Layer 5 of a small transformer language model trained on English Wikipedia (9 layers, counted from 0, width 64). Numbers have three digits each and are written without spaces.
In attention head 0, each number of a token's query is one row of weights dot the token's vector x. The head spreads its attention over the tokens so far by the softmax of query dot key.

Query weights of the head. A number n stands for (n - 500) times 0.00095.
q0: 569291541478451703515457515549643458366694653411690560318487624407431591597655761702351445507373383221307673392744480409478441271343215631483450463660507611238476821638568453199470617438381709
q1: 569561355470460589424648609574335478469538524569490512327669819560240177313628593590322592412549339284489726387450684155368522399449555677218417562559627630367618692497708443434407415458606722
q2: 566538385484631378327656394590388280560355305405609304501829593544402335404793583433536522571297481292439653468389610154299571436512360702432328638613711636184565655593565475484572601621566486
q3: 357534437424526599604410447656459451325559268489552348227502458599262580472479594501457430472528480532586512285628835508525561410476334497352777565543462514447426813806642552499505530260487478
q4: 616541671425548531472487541380588382433452609549669360575226301537689564411466668416514579550524596716419293444400299715553471533398630356690526349320593532613594348301437430422310518489380526
q5: 597190479785213378320617498833390449296647414587372398521557656593396447661862563564177503676396520174376634283580421351231768285346375769421456497358541649380615663733442489379430411712510589
q6: 517619377625375360687529278652327469388416652404454528529364552573578567862534612581368280255595328476488462243512478415779077620397617728628618592320653521539409606430667266767578737605418457
q7: 685680395298268503629371623831710162407506463315323533612571244575506435236545451343588508522217901323470629586441209335515315579539440485727252482686681357593357414515570710498520397740321684
q8: 544626631509469502337551525491365669648401200633470639450199324588720439320375384257742398513764587556513389646382736611591626349620498473607734286335638476806470181306249452502646371367451343
q9: 630595564330434577785474490472380319271519472546532515357480256683630388324588666379274599393627428642328332695723526468452501478576547420425673400539406582682539317531561575382481372616734469
q10: 431292354520492625732369492713197530521476546638403787419396580501296711550499396660439617595548472522397666529635835461674474490383531564342306537547310454330418669601588213580251483391388596
q11: 491483629642580595282375567440632612515372493463629362620466421265583533414307533440730481543428613456574375650601506846395512484537530098660689455464459548565490335412421718408486586566269412
q12: 366508366538669631537557316666523290485500273567459521196584554500392631563581572535327437469543517351535667206594832486499490189402269571240435559421458430264581744824729382428614450268324650
q13: 761257432361597564453714416487445594417697407596203708496735544543867446462590470362335770585515450684612501386281425650651287639432586579440383637306329433350652363372565413171494480701526597
q14: 542591655505462595718684650094586154618503458801447366274519601481463364437638280360221291615370720591393396550436325839725448643886333542458536476450416558238299476470365474562633518627623643
q15: 560430354417620498395644664300540561497298572538164462705244356627379495711233516381299554564480636292548487778941518261329509487430545429567496520471753407504234337648547583521535566444443564
q16: 450669396456451584775618490581642376462405452710361398163288615429553591638596517707528911598303391717464422749435642313540394637347636687568303444384422606749545274421315302643269598430535817
q17: 606612526651356470519385274566388383643398458625158585310261563824698622476642539674328610520378582493654281604583504499369242323580416411712514291575691491385353331489562374512692247509695385
q18: 571650452226525303398244774428335561650501180461606549376303426442371747663377547304703575799584734551589468481526532380713640426539644470262570175269409569547395305224390211730787261643633660
q19: 482455382617245862487587312335518613362486687526396640460617727343368690502492582441634232728610755709446105366172616440487432596514677313334567752298590463655303328649644661238458515319264569
q20: 463628560566825563573586424405156512533638900321368337558378304351636811441262330372435345601442213689562359370445402614056742439493326719305580540871709452697476771400532345355450468509514654
q21: 509646533326597843381644327333589639735397504271751360456594536511525545508514750423677643434771565377266449570522269359441418189676548463713277437452619185403536543410389531271324667725394696
q22: 548396613607510464846446606392579799598627158326665289410491654479392651532459344721550351530499360308704620496590184338478374649615640200586380664482669630370735577420512642660305360361518528
q23: 754397437507516727257550315284466616572792489550399557412581436069702319710698319616379579505511570654517373504650714766401291347606686378588633673717532593570422403127298467795348586711247546
q24: 296649477498619590527456571360468442198611611334543637587356454482371766451590479533375669976505436455266443295543107739430376505282648398273420631481715729367701654691311750442528289422451491
q25: 365323513605448408488479579413461443341207371358383673450334300282334843577595560359550485480699436452554503574268508589496553578705581576576572359582541315393628456609425686453257786510737706
q26: 398428677362737494493332402385421509606677594771561321523639606347477653588452431894478370391318626562223402519752195304631576625376639418378370306575421392331522461668742406610631690773478419
q27: 411591493411364615692625381792455612479267705438523623335431419602383392560510431567580492599563746278568175492422549152411576718791414197322596431634720900339427489415328584359703500410354711
q28: 492638637619565806532501592490492443374489309505402536461461442441455264270033407530321638869376528588557501576403617478596698445651721775690607645396515112525638668373111194614611648465405356
q29: 319511745569649427477417687498173605400619349246305620562510752280583540322295549368574773525474295571287669694505503633258338622607461269682697459212518501666342793352573582339573692417413557
q30: 330453689669603503202549617765600685547830808344486229479444250647439541473462448460436389518478412216454465524291551665501287614454758538835483404453187647475360248534576551514443556464739508
q31: 556404656621534205622526566379279681337577582692515846486331477412625806449282317398802611372549537230542402599795391481490271647659698622438241483929434328594582627371380553517497296509282338

Each question shows a short text with each token's key, already scaled and adjusted for position as the last token sees it. A number n stands for (n - 500) times 0.004.

Then comes the last token's vector x. A number n stands for (n - 500) times 0.011.

0 "pr": 455308546327493374379451274438383307871274535528564508606607521465422630440688424618526574510617
1 "inc": 679352588434549457420446363360376338717370332433625382635613531394390620471527406579475595423608
2 "i": 660404551372521448415448582342392339728388451473534474587563392442507694483513471599479569481574
3 "pl": 564363643348554483302508724376381272785370472512461490623450613438425645470617444632506563538681
4 "es ": 494513511492269502445547501475462437778351493529528484522515479580523560531540484616528538526525
5 "t": 230523758428393336393592476336430298795257493525492508616520471499361627314672487588480652420748
6 "ex": 444596635359456350472432358368465304836257413435457480548586582519495583481623506573510640459751
7 "t": 627576729473405354349521281391447315775286513536589461556561493510395621333607482596506663430776
8 "b": 810619643428456426414449514368495321740326527537588553586612455422398670354530523587574605561648
x: 658578441493410523525464533407596436563493383384420403565494648613351621501665532542588521575571329269269699297325473344457455326439406556424314703342335639504678601709496631832609469359414725
To which token does the last token give the most attention? 4 "es "

0 "a": 533430552405520465428486362557371356777413458544517423610533456497475717536552416568520471459525
1 ". ": 529496494505319466479515501482487417791322458487539464526512489586517532502598434579503469560516
2 "Af": 727336705449500351434393555326287272740252312432489496485615442460303594497584519540456648411606
3 "ter ": 513481568543282457440550513454405392795337451468552520521524466574467551501589490533507554497519
4 "gr": 286465700315550418371541747240391198835311314454572527642508445442478635431688439604592687613599
5 "ad": 289532682442554308380392394335443249826286396422507611561625478532377674428642542561549607493512
6 "u": 453550640484452418467421326366434312662387556517497456517533423457383688482619468598488572391562
7 "ating ": 497524522549264490464519495490438424792309474507512478512552481552482576529556441559497529506568
8 "with ": 536558604481302472422534484462474379812336483544526527571534459598489539526598455547487521479574
x: 462633463513624543571497460693366484640546118373587466434352550676392583544555457488456328434608283424633484422562552339670447429504385559475513516547427348547460460861546514598458490479500607
Which two tokens does the last token look at most, in order? 1 ". ", 8 "with "

0 "that ": 483443527492334483451556455518421382858292511503537506545548462528437573465576449565479527527577
1 "the ": 504444586509377450431576462468388364876303481502539538549558463498442563497555429610497543514577
2 "l": 720404666456449378337518609407344288831292562482435548606494587424411752471678500585538568495695
3 "at": 523468616454522284511543720374422381829260478522577617522674426395350642441494569484385509401613
4 "ter ": 511490550535263449448519511460411402766306482474540493495492492556489555484569486527544570492492
5 "was ": 468514602498332427408573500442443386848271493481460496565495404525458537502631560559471558498554
6 "m": 384572620422494427436611243326406195792339482477401546668453495427376599449625462526573596495738
7 "er": 664644693483500333368453360394373206758279423442476547561442568469462589406618495506496691548640
8 "ely ": 535582568501277467390570529530484413753323523485506502529565439561495629507552525579445521484552
x: 389525399569586498525504537827453369658408176509460531376350573602353597591613462514501395415750440412696609474454472289490498507552433546559323532456455501372539530831614485654472511408338479
Which token does the last token look at most, and with what share of its attention? 5 "was ", with about 80%

0 "le": 560401529378494463410448363545315319776351581480543476557544493449425668430556522580537525471552
1 "v": 657374575382482485298503358391316322815350465585578449537560573444374671469512428626475686509603
2 "el": 699375580334492487346412611413380346805381517394644475562589524455446760432513438609555657554611
3 ", ": 504482548482288482461564514480463404807324478504511508553500437573490566515556486580517501525553
4 "be": 348441692364493387457471579277418274849370308535441505649575364425448620507660495491556612503597
5 "st": 245551717493516515355528488312424300710364442419676455593589445420363768377693423511541605470549
6 "-": 477531653478286407414561501424449376858345493510553532553532448549479606495614481599532557479566
7 "s": 678551733481419333371587292391464290798318433542454453639540612530455741360568535571516604537691
8 "ell": 673540678434457389467459542391512334888338499471496609655530443519476707407616490526574547414703
x: 659739434542745412600658436517619439612674480596511463348474525667202529422559557447433283700485342444378536343542510344499341431463410643293389660186371418373528619646402534765536496429627606
To which token does the last token give the most attention? 6 "-"

0 ".": 473390533374406433448541430585438354797321456519543485542566468509566456456608366593557493489558
1 "\n\n": 522509507561323454447487504477466408796343454528551493454551550573516563517583459583491520551532
2 "==": 546429609476426481372509499478435331875282386512457531448526465474517531454688423571595574523499
3 "E": 518451666450443396378434710318349277832322393481455492549626545395331644454658470504494597453572
4 "ar": 364433716541474321442520671344300247759425488407598546360619577395388644525641426587493656484671
5 "ly ": 472508546528295430475477469429418394800357482454564555448627520534438629495572493524520601491521
6 "work": 498499686410424396374457360364450230892322371464521594706505470480485540439681469521692696529584
7 "s": 655532705509436379332544308364487287833299441511494425565599599505433664336605519649541640547740
8 "==": 556510566449452476384445486404503337822320468521493481488554468502522504474579475610599561530526
x: 458547452564594696657702501518667525564571342321589475567346500717353482515604465442529238301660549357464361394612783350339490232647411540452385657617305473478362483573385676624386459506485649
Which token does the last token look at most, and with what share of its attention? 1 "\n\n", with about 50%

0 "4": 523489523396456503382565414508393430789368514556592440610489426557545607534502417596515527477604
1 "1 ": 487524469445299496442585536494460469785329499512515464560472466597525506500489447592560517513466
2 "C": 737407645334505482421515574355393340808255379530616467608464428422419686429566467577532563477652
3 "E": 538436652357464466370454671352357324838306465523518427600565518460355650470579424541506543440590
4 ", ": 483481556417288478467583510483470426835323473511492502588451459598503622489541468571486499520590
5 "when ": 468497588495313456467533488429415356835308470483564494542514464542456560452591451576474541530584
6 "Z": 330579728304475415372547300279330247933195467553459548552473443502424694459629360550522653491562
7 "h": 626592648424567410462528305352427285811336480549551436662570502474409705534583444524538542528563
8 "a": 663577640427432443498499542396398323769366430535467442575545443507485724571624416511530564408519
x: 527615319667602425494656450550565326798582389493536436404522519521362630527731371560302351552432301560550576378705494389559143334403578478296392645601337538388734539531502577379692559483542556
To which token does the last token give the most attention? 7 "h"

0 "a": 533430552405520465428486362557371356777413458544517423610533456497475717536552416568520471459525
1 "x": 610364545359582447429461438441337282811320453487506449612546484417494640498539443521526567517646
2 "ation": 616402538430476460356453542439323313800374437552641489608538481415484602487473412520494546458618
3 ", ": 511477552483291487449567518480468405799335479509509514552501425574502558509550490595521500522556
4 "18": 406450627451482454435555506430432323889357453407450534582535400485452532408644498499584534500623
5 "1": 406515657386493439397555437384344314885323440515432629475498531473459540440547454624474566449585
6 "7": 535512592447454456388573404440391349856356494477483497506474466485471562481550448565526557535671
7 ".": 560538632405407368422553370311443272843282388505495486467549435496446524375633330622544570529602
8 "\n\n": 514511518569306461449486515526482423789336450541551494452540548576520562521587454576505522556529
x: 529607555618476770636597445688461317570466408254434527364270472700415561460555412508490360379667398370526306477514517465457365375634345550543520524531436290478479558877593584489468558463551653
To which token does the last token give the most attention? 8 "\n\n"

0 "p": 486358498361437400411450266498392330787365548486548483629566544500413599459596425528584583471659
1 "tion": 612403556399479464339490418417351328830336491533619501607517487406444607460543404590511638463664
2 ": ": 509520485454313477486550497472481409838301501541535520537533502592534551521581442633446484555542
3 "A ": 495445610453366419415531510452423363940260491514489524548494471525438528446585468604580559521538
4 "pol": 371447663350578399465473654351389290910332393415473582571565516410404590543633425646468510488525
5 "itic": 314525594356507427420455459301386264893277536479559613450584559313452635448638449601483638561504
6 "al": 476609635508491404359519344441421385788414329405528446524556453533408582460578448608441577464604
7 "-": 476557626514311436403506497451439366832361527505542552508563454528473606506572476629516548467563
8 "ec": 685671676503550418428517549554372250782308392601472534575619531400441666497535512585482533400480
x: 387750440652421659428363545680627347438513402585492513416515526631349552698762420610330499422567406396305667321608521161539397372392461535303290681677556441430505653483387688403653475664553516
To which token does the last token give the most attention? 8 "ec"

0 "X": 448370533308509490367449345561324386890278502601495452618507504529441549471564382526513560485562
1 "i": 644410527351463450458483431406392391791331494495628410594538390461519772479513452553492558472611
2 "u": 616423570403438405432491547445373368736379527537595342565535465498474687557527422576448481448608
3 ", ": 506480543462282504467564509479470426795325497524528504560475425580500565515552493576511513520551
4 "who ": 472485544466314519450552520435433413803275515430564477516523451550499566478561440546498553533579
5 "became ": 464522613498373436421556503433427391895347476506515495533505401499463552471638513587450568503536
6 "known ": 436563573463358459440556419421434382897318464506518580535531389454509516454592468560477567457623
7 "as ": 513540580519242412441510448462457382804364517525520496512509446555461572497687457563449559494522
8 "E": 692698718382431421389438523436437265876258450529468505571562474418333669471627462484502565446572
x: 588837251680485618418490349583510433536677459528645294446452474701435623682659394493389547688629169355559466423627489536483273407398366511530416769478275432487511551554466646502569337388551445
Which token does the last token look at most, and with what share of its attention? 3 ", ", with about 20%

0 "ts ": 489464517502282500444573484494447414807328487507502510515543470563484546479583477581553556538528
1 "to ": 519402579441336491410544476459430381829353485542509555563553387543477545505608475587483522451550
2 "use ": 534447531471313481461566483489423383818323488515526505526514471538513524476569452607500532556559
3 "n": 529444553421446351399499728336380228840333479434395492691562418473441619422676422456509587585647
4 "at": 332510639452456345531504620375467392786231448450606592589618375448367633379572568458454547366697
5 "ur": 310515673456488403373483463323426282744300454372531506553581412378450649491604481581470639610702
6 "al ": 481514548542288466447539504483449402774333469504532521540529458559505565507543458586539497472529
7 "res": 646740634390442422446471316366491262793304338466461441659636572538378648434637429563489668437669
8 "our": 647606740487408407416510524409413216827315463343464564578614545456429572438693468598567683471662
x: 540524587497614642543713531613794428493600406604457376505495501658366538367665255308331440674467260335422596216712620376512535558417402627433340588411458379424262531694504429634636623424413518
Which two tokens does the last token look at most, in order? 2 "use ", 0 "ts "

0 "sc": 447237558339524446352422188453350315773288469455670580680616492447358612446560446555545673447626
1 "ul": 690367618419464309383432368478306280725354579475511499579572566459477642510593564618511631406638
2 "p": 778384501375427367414444599378350279747382547504560525600593506429389625438561476547559573462617
3 "tur": 549357708337502401371490686367405308822401493450579507575673435419421651460607478571484658483563
4 "e ": 508515485500284508470537473511468455776342489533533473544494476598508521538509492596528527526502
5 "made ": 495485575507321485508513493430490417780317458491563519557534422548521495501585507573528545488622
6 "enti": 494640672461456312382489333385435231769318358502488562498602531399486523465608553525512629485591
7 "re": 628674647470445385389358378381451295727427437446527430455625489434317613444603527555516666493609
8 "ly ": 526556558513279494447554520503488422767303496512543529529576447568484575506533519581486532483547
x: 385514498561550548502527468772456437612477135478472542388348547639322583578586427483494402442648446420642516492436506260480475466548432547572469544512440406436512509924561573652513503439381510
Which two tokens does the last token look at most, in order? 5 "made ", 8 "ly "